Layer 15 of a small transformer language model trained on English Wikipedia (26 layers, counted from 0, width 128).
Take only the direct path to the model's output, skipping the later layers: a vector added to the residual stream pushes a token's score in proportion to its dot product with that token's output vector.

Output vectors of the tokens that the questions are about. A number n stands for n times 0.013.
" song": 39 -8 -26 42 0 -11 23 21 1 7 21 4 21 3 10 -25 -5 26 19 -16 3 40 4 12 -52 -71 -2 -7 -5 2 30 -6 8 3 10 17 -25 33 -1 -7 -50 62 9 -9 -6 2 8 -3 -3 -11 -1 -10 33 -11 6 4 15 7 10 -52 9 14 -33 -24 -28 -3 36 15 7 49 6 4 0 26 -5 -31 21 -24 -9 -13 -7 -13 1 -31 -17 22 15 32 18 21 -8 -16 -31 11 -9 -7 1 15 29 25 38 62 -31 -28 -1 -20 -41 -14 36 4 -12 -6 -50 14 -26 11 6 -2 5 13 -5 -20 -21 25 4 4 -23 3
"wo": -45 -8 -27 -20 -12 20 7 30 5 -44 -32 24 12 7 1 8 -20 -14 5 10 -19 -23 -23 -32 -20 -46 37 -15 23 9 2 38 -4 31 36 -34 1 7 -6 5 5 33 -15 -16 9 12 -23 -28 -15 6 25 -54 -7 -19 43 -18 3 31 23 13 7 6 7 -26 -4 49 24 6 -5 25 23 36 0 -9 4 26 -15 22 12 40 -23 1 3 -31 18 -38 29 23 42 -8 21 -8 26 -5 15 -22 -8 -17 16 16 17 16 -39 54 -1 -31 -4 -11 24 6 18 -18 6 26 -3 -25 -12 3 13 -10 6 -10 -11 10 15 3 5 44
"ring": 41 16 -19 9 -25 15 29 -26 9 18 -9 -7 32 33 -9 -17 -22 16 -31 -14 -17 -1 5 32 30 -4 12 -16 26 17 0 23 -20 -9 51 -5 8 -3 -6 16 34 43 -15 -22 34 -7 -42 28 -6 8 19 -45 10 -46 -29 14 15 -29 35 -53 11 3 -12 -2 48 -16 44 37 13 -1 -23 6 0 21 9 2 -53 10 17 -4 28 23 44 -10 -8 -33 1 20 -31 -23 -18 5 32 30 -10 18 2 -24 -6 37 16 17 -6 19 11 -45 -30 -30 4 2 5 38 -13 -10 -22 3 -14 -43 18 7 -7 4 7 -20 6 -43 -21 5
" with": -14 -8 -2 -8 0 11 0 -10 8 5 -12 28 22 -33 12 -30 -14 3 37 -21 -6 -8 10 21 12 -9 4 5 0 3 13 10 37 4 -8 2 -18 -15 21 6 11 -11 -7 6 -25 -24 4 8 -27 -20 -4 15 -1 -10 38 -6 4 -8 -17 -8 -16 -3 5 5 8 -11 -15 12 16 16 23 -6 0 -20 4 26 -3 4 12 -4 -15 -20 -3 -10 -1 23 -15 -15 11 -5 -33 -5 4 15 1 -45 0 -18 14 -5 -1 -3 -33 -2 -20 -11 -23 2 -3 1 -1 24 -16 5 14 -9 -40 9 -13 -7 -1 -22 -21 -3 11 20 1 1
"per": 2 -9 -34 21 -21 2 -7 1 -12 31 -11 -8 -4 -40 14 8 2 -13 -5 11 4 31 29 -10 5 -27 1 -48 38 -4 7 17 6 40 38 -29 -5 8 -2 30 -43 11 6 -15 24 2 -2 21 -6 5 36 46 2 5 -5 -17 -17 -3 46 25 -5 -15 41 -2 30 -25 21 -21 -26 -10 -2 -1 0 24 -13 18 -32 13 -39 -37 -42 -41 49 -2 25 -28 23 26 30 7 26 12 18 -3 -12 -15 -6 6 -37 23 35 17 -33 48 21 -35 -14 26 -30 11 8 2 -10 -11 -6 -33 2 13 20 4 36 8 -9 34 26 -16 -28 25
"á": -17 -15 14 16 0 -19 15 -6 10 -13 -12 -2 30 0 -20 30 9 -10 -23 15 18 8 -24 -28 -27 -3 -5 -25 10 -20 -3 -2 -9 18 39 23 -8 -4 13 14 20 -14 -3 -17 1 27 2 -2 -6 8 -8 -8 -7 -12 -14 19 25 -45 -11 -41 3 8 1 -10 -34 46 13 -3 13 -33 -7 2 0 -12 -3 28 -45 15 -27 49 -20 5 16 -23 -18 1 -25 -20 3 8 22 23 -12 10 -15 18 26 14 19 16 25 11 11 -33 19 -4 9 -12 11 12 1 24 4 -11 21 23 -4 0 38 -6 9 2 54 -13 48 29 2 23
"res": -20 -10 -32 14 3 -2 25 6 -6 -6 17 4 -5 -37 35 -20 -26 18 1 94 4 -15 -10 1 40 -9 42 -6 45 -5 -26 -7 -1 16 16 -35 -3 -10 7 8 11 37 38 -9 16 10 31 25 -17 2 10 15 -1 -20 -26 1 13 -4 57 -10 -1 6 -24 -10 -2 -1 -9 36 -1 -7 -6 -4 0 1 -4 -15 -5 21 -23 16 27 36 4 24 -4 7 -6 10 -47 -3 18 -7 -5 -14 -13 -3 29 11 -17 12 -34 29 -9 -3 51 -54 15 38 -16 -43 3 -6 20 6 1 26 -42 14 23 0 -2 16 18 15 1 -9 -38 -7
"ada": -13 4 -38 -7 7 13 -24 14 9 -18 -31 28 -7 -4 12 15 2 22 -11 14 2 19 -32 13 -18 9 -19 -28 24 17 -2 22 -14 43 43 15 25 0 14 -5 -16 38 36 -17 -15 6 7 0 29 -1 22 10 0 -32 -14 -2 31 -3 11 4 -33 -18 -20 -12 -20 42 -7 -5 -6 -21 -9 0 0 18 11 -13 -32 -15 -49 -6 -51 -20 12 -12 -14 -11 -21 14 -11 7 -15 49 24 -24 -20 25 -8 3 11 -8 35 0 37 -7 -15 5 5 -14 -25 27 -3 19 -36 15 3 -24 -38 -15 14 1 -25 25 49 10 44 56 9 12
"in": -15 11 -17 -16 -4 16 -21 29 -20 7 -21 -23 -16 -15 -16 -11 -22 3 3 -7 -20 15 32 1 20 -26 27 29 17 31 14 -10 -14 -20 28 38 -2 -3 11 25 28 -11 12 24 -17 17 36 -36 45 4 -12 -14 -15 16 -21 -16 -24 7 -18 21 13 22 51 9 19 -29 16 -36 3 -2 -27 -5 0 -2 0 4 9 20 12 -3 -14 18 -14 18 -31 36 -36 -11 17 -2 13 -1 7 16 -8 -3 16 14 -18 -1 -24 19 22 9 38 -7 17 -11 -15 13 -1 18 7 -10 33 -26 -23 -23 -3 -12 4 28 -1 -14 -7 -5 12 -2
"ments": -37 -23 12 24 15 -12 -17 -25 8 2 -25 62 15 -31 14 -14 -7 -4 -82 21 40 27 -43 -9 -37 -30 51 -26 8 42 23 33 -26 -37 23 -42 -14 20 1 -4 30 -2 30 -27 -26 59 -17 17 -4 3 32 0 15 -42 23 -16 -2 3 50 3 -30 18 30 -33 21 -26 0 -1 2 -20 -44 17 0 -10 -14 -38 -26 -23 -15 42 5 -32 44 7 -19 -11 10 31 34 12 -11 -26 24 47 -29 13 -1 8 0 34 2 16 -2 -33 54 -27 -16 -58 -27 -18 -8 5 -49 3 -5 1 -14 -9 6 12 -25 -20 3 -14 -16 7 -31 41
"ford": -36 -4 -32 1 -6 16 -15 -16 9 -8 -11 25 32 38 -1 26 15 10 -42 -16 5 52 -44 -42 -20 -16 17 -16 5 27 -26 63 -21 66 24 -19 4 24 24 29 -3 35 -25 -17 2 53 -26 9 -12 -3 51 14 7 -10 28 13 -26 -20 13 4 5 45 20 -33 -8 48 37 8 -29 30 2 28 0 6 -25 -6 -54 15 9 33 -34 -18 -13 -3 -19 -21 -12 -1 22 5 34 -20 -4 14 -22 -15 -18 -24 17 4 66 -28 -26 53 -29 10 3 -32 -17 -13 30 29 25 18 -23 -15 -22 -3 0 -2 1 6 40 12 4 -22 -7 -16
"er": 5 -10 27 5 20 -15 28 30 -13 0 28 -20 -19 -27 26 9 -9 1 5 -12 -8 27 28 3 -4 -32 11 19 9 43 -16 -37 -19 17 10 28 24 9 24 -28 -15 -37 31 5 17 -18 -24 -15 -30 16 46 15 -19 33 -16 -33 -22 8 8 21 -1 -37 36 18 21 -9 29 -3 23 -15 4 -3 0 -1 4 -38 -9 7 -15 -5 8 28 38 -3 -2 2 2 -6 7 -2 -19 15 1 -4 4 21 7 4 48 -30 19 38 25 5 -32 -21 17 44 -9 -5 -25 20 13 1 -4 -18 -29 3 6 -9 28 19 5 -38 -8 -14 4 -7
"st": -2 11 -6 -25 16 8 6 9 -2 20 17 6 16 -30 16 -21 3 -6 -60 -32 14 -2 9 12 -30 15 5 42 24 8 -20 8 -26 -16 17 -51 26 -1 -30 -23 11 -2 -18 -7 22 10 -44 -20 -3 -3 -8 -15 0 25 3 -4 11 9 -27 37 -24 0 -19 -22 34 -11 18 -19 4 17 -23 -1 0 -7 7 12 18 23 -22 10 -37 0 -14 -13 -11 3 9 15 19 4 26 24 7 -17 -17 -27 24 4 -13 -14 42 27 -33 23 25 15 -26 18 -21 -18 37 18 13 -11 6 -6 4 -38 1 -12 -13 24 -13 -26 -19 39 17 22
"ab": 1 -21 -17 11 13 -2 -36 -34 24 2 -15 -30 33 8 34 23 -6 -25 -22 -4 -52 -31 -6 -16 19 -23 -6 9 1 25 -6 -12 8 -41 35 -5 -21 -13 2 13 -20 5 58 11 -7 23 -9 1 -24 10 19 18 -4 -31 -27 21 6 -14 -31 7 36 -30 20 2 -6 0 2 24 4 -1 8 -22 0 -5 -17 10 -27 3 35 42 9 2 -25 17 -12 -1 4 4 18 -11 6 32 19 -7 8 12 4 6 7 -13 8 25 13 5 9 9 14 13 14 12 -13 1 14 -20 2 -19 -39 -25 46 -10 -3 26 -2 -3 4 28 0 1
"inal": -25 -17 35 46 13 11 -21 -20 10 18 -39 -6 18 5 -38 -19 -11 5 -14 -2 -51 72 -7 -19 28 1 51 -68 2 26 6 -12 -36 2 30 16 -9 41 16 36 -27 7 -20 -18 34 23 36 -34 9 -3 -5 -6 -4 -6 -23 -6 19 -19 29 -41 52 29 11 16 3 -1 38 11 -14 10 -25 -28 0 48 -18 3 3 16 -2 13 15 -30 5 -21 -15 -12 4 4 -21 4 0 0 5 -15 -35 -14 21 22 -3 5 13 27 23 35 35 14 -1 -2 -17 13 -15 -5 -28 19 27 11 -25 -20 -37 0 3 -20 43 -22 15 28 11 51
"ives": -74 8 16 30 -8 7 23 22 19 -11 -35 -21 13 15 -15 -12 -7 1 -55 22 -36 -25 -36 37 -16 -14 3 -3 -37 21 26 -5 -2 -52 18 25 19 -17 13 38 22 2 -7 -17 15 46 30 -1 -6 -4 45 -13 5 -23 -6 11 -26 -4 30 -13 -8 56 -47 -3 -19 -20 -34 75 -6 5 -27 27 0 23 -19 -9 39 -7 7 23 1 -44 9 8 20 8 -8 39 -20 -28 3 -19 13 16 3 -9 5 27 -15 2 33 -11 1 39 33 -13 -32 -17 2 -36 -5 11 -29 0 21 -10 -12 -29 39 15 -13 5 67 26 -3 10 -30 2
"n": 8 2 14 -7 27 30 16 13 14 9 -2 -1 -12 -40 -2 7 -15 -4 -40 26 44 5 10 -3 -23 -30 -5 18 -42 -4 5 34 3 33 5 27 8 1 -10 -1 -26 -10 -22 14 -30 54 23 25 -20 6 -38 -16 -12 2 -21 -9 -18 2 -1 29 -55 3 25 19 40 -21 -12 -1 -6 0 -2 -8 0 -13 10 6 29 13 16 -19 36 -1 12 -11 -5 -43 -23 3 21 14 6 4 14 -25 36 11 4 4 22 25 20 -19 16 21 26 14 8 -22 -4 -2 11 14 10 -18 -58 24 7 -27 11 -11 7 3 -8 3 42 27 11 -12
"ished": 5 -18 21 54 0 -14 -10 -59 -16 42 1 23 32 -40 -24 -38 -36 -33 -35 -14 -5 15 -22 20 -55 -16 -19 16 -1 -9 -31 38 -1 11 34 0 -25 17 -6 8 -3 24 -14 -26 34 20 9 9 19 -6 46 45 14 -15 -10 10 5 -32 -2 -35 36 57 -35 -24 7 12 5 3 -27 40 -44 30 0 -5 -41 -70 10 -16 -36 22 -29 -7 23 -39 8 -22 -9 33 -20 33 -21 41 24 7 24 27 -4 19 9 -4 15 -8 -1 85 4 30 -11 -22 12 -23 -3 -1 31 12 -21 1 -16 11 13 15 4 -7 -1 -50 25 4 -1 43

Each question shows what one neuron of this layer's MLP adds at an activation of 1. A number n stands for n times 0.0042.

n190: -10 6 20 -4 0 -7 4 1 31 -12 -12 -22 -10 27 -7 27 28 31 -8 -10 11 -28 15 13 16 58 -47 -15 -31 -12 7 -7 6 -16 -36 36 -14 1 -77 -24 28 -1 -39 -42 -27 -39 15 16 8 -21 11 9 -14 -16 26 13 -15 -58 25 20 3 31 11 -6 -33 30 21 -21 0 45 -23 23 2 -34 -29 0 -8 51 9 36 -44 24 -27 6 15 7 8 -20 32 -12 -20 7 -16 10 -19 -11 -2 12 45 10 -18 20 11 -25 0 4 24 7 -46 12 -6 -19 -20 29 20 72 31 -13 12 22 -30 -22 -34 15 -16 26 -21 -21
Which of these tokens does it push down most? "per"

n72: 7 18 16 15 2 -22 -11 13 -3 22 -9 -35 20 -3 18 -4 20 24 27 -17 -8 2 -1 -37 10 7 -3 13 -11 -3 -53 7 -9 12 13 5 9 17 14 -16 -3 -2 -9 -17 -20 1 -7 6 38 -7 -27 31 -6 50 10 45 -17 -50 10 -11 4 21 -12 -21 31 20 8 3 -38 31 -30 8 1 34 10 -45 -25 46 -30 21 -29 10 -23 34 21 6 -2 3 25 2 -3 4 -1 -17 12 14 38 33 -29 -13 55 -42 -22 19 13 57 -4 9 -11 -21 -30 -13 -50 27 -28 -20 -16 5 -14 5 4 -14 -8 -54 10 -32 -6 32
Which three tokens does it push up most, strongest first? "ished", "ford", "inal"

n106: -20 -22 9 0 31 11 20 16 -24 11 -16 -1 9 -1 3 5 29 -56 -6 17 5 -60 -40 46 39 18 -11 -49 -51 47 25 -12 -17 -2 13 -16 -12 -10 5 3 -45 21 -2 13 31 22 -9 8 7 15 28 10 62 -1 -42 18 -4 -3 13 5 -46 16 -23 24 -10 0 -4 23 21 6 -11 -6 -5 -24 3 -45 8 -44 2 -9 28 27 10 9 1 -16 3 1 -32 -24 5 52 11 3 17 10 6 -24 9 -9 21 -6 -42 28 -3 12 3 3 -9 6 -16 55 -10 -28 30 -34 -2 -35 1 20 20 29 16 7 24 4 9 -59
Pushed up most: "ives"

n209: 17 6 47 -10 -28 8 4 10 21 -2 -49 -7 -9 -11 -50 -6 -20 10 13 -18 0 -13 -3 -6 -5 -14 -1 35 -18 6 8 7 14 11 69 9 28 10 0 11 27 14 -19 5 -17 -7 -6 18 -1 6 -16 -12 -55 -12 9 -7 2 32 5 -15 -17 -12 -9 -32 -14 24 -17 24 25 20 18 -17 65 53 -4 -7 -27 -1 6 -13 -16 24 23 10 75 28 -8 55 6 37 -30 10 10 -29 7 28 -19 40 -11 12 67 -3 -52 -16 12 -4 -14 5 -7 -22 17 -21 -32 11 25 14 26 -1 -32 18 18 37 27 -53 0 13 -28 -2
Which of these tokens does it push down most? "ab"

n93: 20 -2 -45 -5 21 -16 -3 -45 -5 5 4 25 39 -10 -2 23 -4 12 -21 25 -21 -19 -18 18 -21 26 -20 -8 11 14 51 -6 -15 -12 29 12 -72 0 -42 5 13 -35 27 -47 0 3 4 33 -16 9 17 33 42 17 -16 41 16 -37 10 20 4 10 -27 13 -14 -6 25 -11 -23 -5 22 -14 -12 -16 2 -7 13 -24 3 12 -32 -5 -26 12 -27 -19 -1 28 -28 -18 -4 -4 -7 16 -25 -43 -31 -6 -34 36 -9 -12 14 27 8 19 -42 -17 1 17 -9 42 36 -15 18 -7 -23 -30 28 -45 -21 -3 -10 45 -8 -11 14 -24
Pushed up most: "ab"

n99: 27 7 5 25 -1 -16 -30 13 -37 16 -28 3 -20 -12 -4 6 -6 -75 -7 13 -28 -9 13 11 -3 -2 10 -18 -14 23 13 12 -33 22 -8 1 8 34 1 -37 -1 8 22 -13 -1 -2 8 3 27 -24 -1 11 44 -1 -27 21 24 5 31 -38 24 23 -54 22 1 15 -18 10 -21 -4 14 8 64 20 -10 53 15 10 -34 -12 -17 9 6 31 -2 -3 -4 8 25 -13 11 47 17 -46 -24 1 27 -26 40 2 22 31 33 2 3 24 -12 13 4 31 21 -1 -25 15 4 9 -12 41 -16 23 -19 42 -1 10 23 8 17 -9
Which three tokens does it push up most, strongest first? "ada", "inal", "ished"

n220: -18 12 -5 3 10 -48 -7 14 -23 16 -33 5 3 3 -22 14 12 -5 -3 -30 30 -7 -1 -54 6 17 27 -4 2 -22 13 10 2 -19 -40 -23 6 -11 -55 5 -21 -15 11 -4 -9 -30 -3 -5 4 -1 19 9 47 -28 38 -11 -8 -19 6 45 6 9 -31 -29 12 8 -18 -39 -13 34 -14 -9 -39 1 17 4 -9 3 0 8 4 -24 25 -53 -38 -34 3 -17 -1 -21 -41 -16 20 -25 -16 14 -70 51 -3 23 -37 -15 35 27 0 -19 -6 -1 6 -10 -17 10 14 44 39 24 24 -31 30 -18 4 -8 -34 25 4 5 10 6
Which three tokens does it push up most, strongest first? "ments", "wo", "ished"

n54: 15 -4 5 -13 -1 16 -38 -21 15 -24 19 32 -30 -7 -10 12 -5 -20 -3 -15 9 13 -10 41 13 2 -14 -3 -24 11 9 -22 -13 34 5 4 -10 -7 10 20 32 36 -6 -22 -18 19 12 -16 31 17 14 45 10 40 -39 -3 -2 -24 8 -3 24 9 45 11 -18 4 29 -34 11 -33 2 31 -34 44 -57 10 62 7 -6 -5 15 9 -26 20 -41 -1 -43 5 29 27 10 -17 14 -28 34 0 12 18 8 12 -49 -7 0 -49 21 22 -22 -16 -45 32 22 -11 48 -24 39 -9 -6 2 -7 -39 -30 -23 -37 -4 6 23 19 -10
Pushed up most: "in"

n80: 3 -56 16 -12 -34 -5 -6 -46 -7 27 -38 -10 -28 31 37 -19 13 -9 4 -6 -19 -8 -14 6 16 11 -4 5 -22 1 7 -15 -4 26 -25 10 11 0 -49 -33 -18 9 -45 -5 40 -32 -2 -9 -21 -2 -19 -28 -6 20 16 15 12 -24 -25 1 25 10 10 6 18 -7 32 11 -7 6 -13 -16 -9 -15 6 6 14 -18 -8 17 -7 -16 -22 -2 -11 23 -10 -21 23 21 18 -16 -37 24 -28 49 37 13 34 -17 -44 -9 41 -19 -1 -7 25 16 -9 18 -1 0 5 8 47 19 8 -8 7 39 4 -4 -26 5 -34 6 37 2
Pushed up most: "inal"

n97: 8 -5 22 -5 1 23 13 14 49 29 28 -12 -17 -8 18 -10 16 -1 -2 -6 15 -22 9 12 3 -18 -8 25 -35 -17 -28 8 0 31 -37 -3 0 -1 -9 68 -45 22 -16 38 -11 -9 -22 6 -34 -37 1 -12 -19 -5 -20 37 23 39 -33 28 8 -6 8 24 16 8 -12 17 7 18 -22 -1 -10 33 -31 21 39 17 29 2 31 -5 -20 -7 15 -37 23 -16 11 -12 -65 -30 -15 -4 5 11 -18 -6 -3 11 -19 -10 8 36 -9 -2 -20 10 39 43 -3 13 13 -17 38 59 12 4 -7 -8 -36 6 4 33 24 23 -4 -13
Pushed up most: "n"

n107: -10 1 -21 19 37 -22 8 -9 19 2 -26 -27 -5 -4 16 -4 -40 27 23 -27 -70 16 23 -44 -2 -9 -5 32 10 6 5 11 -1 -41 -10 -18 20 4 18 16 -32 -23 26 56 -2 9 -2 8 7 1 3 26 12 2 21 1 7 41 -21 -15 55 5 29 6 28 -6 7 15 -34 -1 54 5 -17 -7 -14 -16 -9 -10 -20 7 6 18 -8 36 10 -16 -8 15 6 25 -37 2 -3 -24 -3 7 2 42 -1 15 3 -7 -34 -17 -10 1 19 30 -29 9 -6 -22 0 7 -44 -10 36 -16 -5 -21 -3 17 18 29 20 23 -19 22
Pushed up most: "ab"

n170: -21 -37 50 28 -11 -27 -29 19 -35 -7 15 12 27 -12 -27 8 6 -32 7 -30 -10 -7 9 -18 -13 21 27 1 -34 30 -32 3 20 31 -24 27 -21 41 -37 32 -1 -25 -1 0 -24 3 -9 -1 6 -8 13 9 26 9 7 -9 9 -4 20 -27 -17 23 26 -12 36 21 20 -23 -31 9 -7 -56 -10 -10 -7 33 -23 26 -27 -22 11 6 29 16 43 31 18 -24 23 1 -10 2 7 10 -20 -25 19 -66 58 1 -3 -14 14 18 8 7 8 1 -26 7 -14 -3 2 1 -24 15 -6 -31 -6 29 -27 32 9 13 30 5 -13 21
Which two tokens does it push up most, strongest first? "inal", "ford"

n248: 24 -11 2 15 2 -51 -21 -4 45 3 -19 53 -6 -3 -13 16 5 21 1 -18 20 -21 10 5 -17 -14 14 -26 -25 17 8 0 -35 -27 13 9 -16 -43 -35 -39 10 11 24 -22 32 5 -1 32 -28 22 -21 -24 -1 19 21 23 -5 22 -9 -53 -7 -38 -38 -19 -7 5 -1 6 -33 -16 -11 -26 3 7 -5 -9 -48 9 7 14 25 -29 15 0 -37 14 -28 3 -17 24 -19 -11 -3 -1 -47 -9 -32 -3 28 44 43 4 -16 15 24 -6 39 4 -13 3 -20 -1 -33 31 10 -51 2 -51 -1 10 21 1 13 0 1 -6 13 -18
Which of these tokens does it push down most? "in"

n29: -7 -15 -41 -4 -37 -25 8 22 6 -3 17 1 33 11 29 5 -25 -41 8 3 -9 16 -6 -23 35 -28 -1 32 16 41 48 -4 -22 -4 -2 -16 -3 -4 4 -12 22 29 -22 18 38 10 -21 -10 -25 40 14 1 -16 -23 4 -4 18 27 3 -4 7 36 9 -29 -7 28 -13 28 0 -29 9 -3 -18 -1 14 59 -62 -47 -36 20 -11 14 -75 19 7 -13 -1 -13 29 27 -33 -11 1 -13 -20 -21 7 5 15 -13 17 18 -1 10 24 0 63 3 15 14 -5 29 5 1 -18 -7 -21 29 25 -19 -11 14 -21 27 4 -30 20 15
Pushed up most: "wo"

n239: -10 19 -1 26 22 25 12 41 -18 -1 10 -46 26 -34 0 44 38 -34 -33 25 -33 25 10 -4 -22 9 24 9 3 -43 -17 -9 7 33 -16 -19 -18 -6 1 0 52 -39 5 19 11 11 -19 0 -7 5 -20 -14 -15 -3 -10 6 -10 -20 -31 -26 10 20 -20 41 12 -3 7 -16 1 18 35 -10 0 -8 3 -15 -30 11 1 -20 16 30 -10 -8 -16 46 12 11 5 -39 4 -22 -40 14 1 14 29 21 -36 -2 -10 -23 -43 9 -35 10 -27 -9 7 29 -11 5 23 8 18 -20 10 -43 -16 17 10 15 15 -22 -27 14 10 22
Pushed up most: "st"

n177: -13 -39 12 42 -30 3 39 -2 31 48 -15 44 21 -24 -8 -5 -8 -13 -14 16 -43 37 -12 16 -14 -21 -15 1 10 20 12 17 -4 -6 7 -18 -7 -5 -3 35 18 29 32 6 -17 4 32 5 -11 -32 -19 5 -8 -7 32 29 -37 -8 34 -27 -65 1 12 -25 -5 -21 14 -17 23 -18 -2 -33 1 -36 9 -33 10 26 -1 22 20 -30 5 -11 13 -19 -14 -17 -20 -43 -21 11 5 -3 -20 -2 -25 -5 34 14 -3 11 -26 -37 3 -3 -23 3 3 10 -7 15 -18 -41 -45 35 10 -11 -28 10 13 -8 14 -55 -20 -10 -3 1
Pushed up most: "ments"

n79: 4 25 32 -1 7 -7 -42 -25 -26 -31 14 -2 31 -9 15 -30 -13 -1 -10 -24 7 -43 -10 -38 1 -13 -34 23 -4 -43 -1 -28 2 -2 -47 -36 14 -27 -32 -48 -24 -16 16 -6 3 23 13 -12 24 -27 -23 29 18 -6 -3 -23 1 -1 -16 32 -24 -10 -5 -12 24 8 20 -3 -29 7 15 -6 9 -8 3 3 -6 -10 -44 -22 -15 -10 15 25 -25 27 9 6 35 27 40 32 -17 20 9 4 17 9 -2 -39 -21 -26 -24 16 -9 20 1 -27 -28 -4 -38 -12 21 -2 5 6 27 10 -10 -15 11 0 -20 0 -8 -38 -5 1
Which two tokens does it push up most, strongest first? "st", "ished"

n216: 8 -5 25 -38 25 -15 -21 -43 1 46 -20 -19 -23 1 -1 -27 -26 17 21 1 4 14 -1 27 13 -3 11 -4 30 28 -23 13 9 14 12 -19 24 -3 -26 10 -23 -25 -12 30 16 13 -8 -4 -4 5 -4 39 -14 12 11 0 17 -9 25 36 -26 10 -8 30 14 -24 -47 -20 -31 -9 -16 6 -16 -25 -36 -12 36 33 14 3 10 -25 -5 -9 11 1 4 -17 15 15 -48 16 8 6 -44 -49 -43 -49 -4 27 -1 11 -1 9 40 -40 26 -7 -11 -42 42 1 1 -3 -23 21 24 -3 21 6 -14 -29 -18 -19 -31 -61 29 9
Which of these tokens does it push down most? "á"

n202: -15 6 -56 9 10 3 -21 -32 -33 -38 -1 -5 -37 29 6 -24 19 16 29 51 18 -8 -49 -8 -15 18 -19 -22 46 -6 -4 27 -29 3 4 1 -1 16 -23 18 -3 -10 -21 10 21 -3 2 5 -24 -23 -13 8 -26 20 -16 -46 -23 -22 20 -29 1 9 9 -9 14 -43 27 -8 -9 -13 -17 9 51 -8 -22 -25 14 35 -5 -27 13 -44 24 -12 -35 49 20 19 -5 11 21 -8 18 -17 3 5 -22 24 3 11 -10 22 12 45 1 -4 7 -25 3 6 15 5 -7 -10 25 16 -3 9 18 25 -14 -27 -40 -24 41 23 9 -19
Which of these tokens does it push down most? "ab"

n127: -7 28 4 17 18 -52 -5 -14 8 7 7 23 33 -14 -47 -4 -6 7 -14 -9 -1 -1 15 13 -10 16 6 -6 6 -14 24 -17 -25 19 -31 3 4 51 -14 -21 -20 5 13 2 -23 5 -13 -7 -11 -5 -30 -7 43 2 20 11 27 -29 -12 -4 8 -2 -14 51 -21 23 3 -7 -20 4 5 0 27 13 11 -40 -8 -15 27 4 -26 -11 -33 -11 14 5 37 33 -34 -42 -16 -15 -17 -16 19 -14 5 33 41 -20 -4 7 17 -21 -40 -7 26 -21 39 -26 11 25 7 11 -21 37 -15 -34 -22 45 9 9 11 5 -2 5 9 -1
Which of these tokens does it push down most? "per"

n236: -1 -4 2 -15 -4 -4 -4 -47 -3 33 43 -43 -21 19 -18 -45 75 -14 22 -23 -30 20 14 -8 -13 11 14 -6 1 -1 -40 -10 5 -29 -51 4 2 -6 -75 -19 -17 7 -20 21 -13 -4 26 -6 -21 -33 -14 1 84 13 18 -8 -19 -14 16 -3 -27 1 18 35 23 -4 29 -19 3 -25 -4 -16 -7 -34 10 -17 15 1 -8 -1 9 -3 -19 -30 -1 33 -22 -23 -7 4 -29 8 19 30 -1 9 15 4 17 -1 19 -23 -3 -12 -7 13 -32 -8 -14 -6 -8 9 22 -1 -5 1 2 -35 10 -27 7 -38 -28 33 -13 0 8 -6
Which of these tokens does it push down most? "wo"

n60: -37 -8 3 2 23 12 28 2 -1 -17 28 -18 5 -21 14 -16 10 -32 -10 -29 -8 -32 20 37 10 -1 20 4 40 -22 -12 -15 17 -10 -31 -5 -1 4 -23 -20 -13 16 -17 -2 -9 -16 -35 -7 -3 -12 -1 29 0 -25 -7 -11 -30 24 -18 18 17 14 32 35 -8 13 0 -19 9 -24 2 -11 -71 2 15 21 6 18 18 -6 31 27 -6 -2 -4 -20 -14 -10 -14 5 12 -22 26 31 10 -9 13 -34 23 -14 -26 5 -3 -5 3 1 1 -7 30 29 -17 -18 8 2 3 32 -29 4 8 -61 18 4 16 -5 6 3 1 -23
Which of these tokens does it push down most? "ada"

n115: -50 -42 -10 29 -2 20 8 -10 -27 10 6 -24 49 3 -56 36 16 -9 3 -22 -9 6 28 22 13 41 1 -36 7 -17 4 -4 -47 -22 -30 3 11 11 2 18 -13 13 7 20 -14 -19 -6 15 -10 -15 -38 -11 6 30 17 11 3 22 12 -7 9 -26 -8 30 -1 21 15 0 -47 -17 -3 -14 -48 -8 -11 -17 -21 -33 -52 2 59 -3 -14 31 3 8 32 -2 8 -23 -22 37 -20 -20 47 -28 35 3 -21 -25 42 41 33 7 13 -17 -10 -3 4 -8 7 -4 3 -27 -8 24 -14 -22 10 -45 13 33 -22 -25 -4 -16 -28 -2
Pushed up most: "inal"

n194: -3 -41 51 22 8 12 19 -3 17 23 -2 -14 -62 14 34 10 21 -56 0 -12 23 19 -9 19 -12 28 -23 -13 13 1 -15 27 -5 -21 1 5 32 5 -10 -17 33 -11 30 -3 -9 -43 12 -19 -5 20 -36 -6 -30 1 17 3 -28 4 -30 20 21 -11 -16 24 37 -9 -23 6 -9 22 24 -26 -19 43 -11 -26 4 19 28 8 -11 33 -1 -8 12 43 16 -30 22 -36 -2 2 -4 27 55 -1 5 -1 -17 -16 -16 -7 -17 1 20 17 -1 -10 23 -4 -11 -17 -15 2 12 13 -1 39 -6 -16 -31 13 -42 -12 -15 5 4 -13
Pushed up most: "er"

n229: -13 1 24 -1 -7 -6 0 -3 29 -22 10 1 -30 -25 16 26 -41 -31 -44 -2 -13 31 -3 51 3 -24 6 10 -13 -14 -7 -33 7 29 57 -2 27 -18 2 -39 -17 -36 0 13 21 -13 13 -23 19 16 0 -21 -5 10 10 -42 10 29 -1 24 17 -7 12 1 2 6 -2 43 -8 1 -41 3 -43 27 5 -10 -32 10 48 -13 -11 -6 -30 21 28 16 49 3 -36 25 25 -14 -16 35 -28 -27 17 33 19 21 23 -18 14 30 3 -51 16 36 -43 24 -5 -31 6 4 -13 4 -36 3 -5 -30 6 -2 15 -19 17 18 6 26
Which two tokens does it push up most, strongest first? "er", "inal"

n187: 9 9 42 -7 -9 -6 13 -1 8 13 -33 -12 15 -22 -27 -20 5 6 -33 6 3 34 21 1 -10 -7 -18 28 57 16 -18 -21 -7 1 26 -16 -47 18 -14 -8 -5 -9 9 -19 -5 26 15 -2 7 5 -11 24 -3 -9 -47 13 -16 -27 9 12 -3 11 -20 -10 6 10 -3 13 -25 28 -39 -18 45 24 -18 46 -11 8 22 12 -5 28 37 5 5 -19 59 -33 -13 8 33 -13 4 3 32 28 -23 3 40 10 -7 29 -19 -7 42 9 -13 8 7 11 12 37 13 20 37 0 -3 0 3 24 -18 11 0 10 -32 68 -42 34
Which of these tokens does it push down most? " with"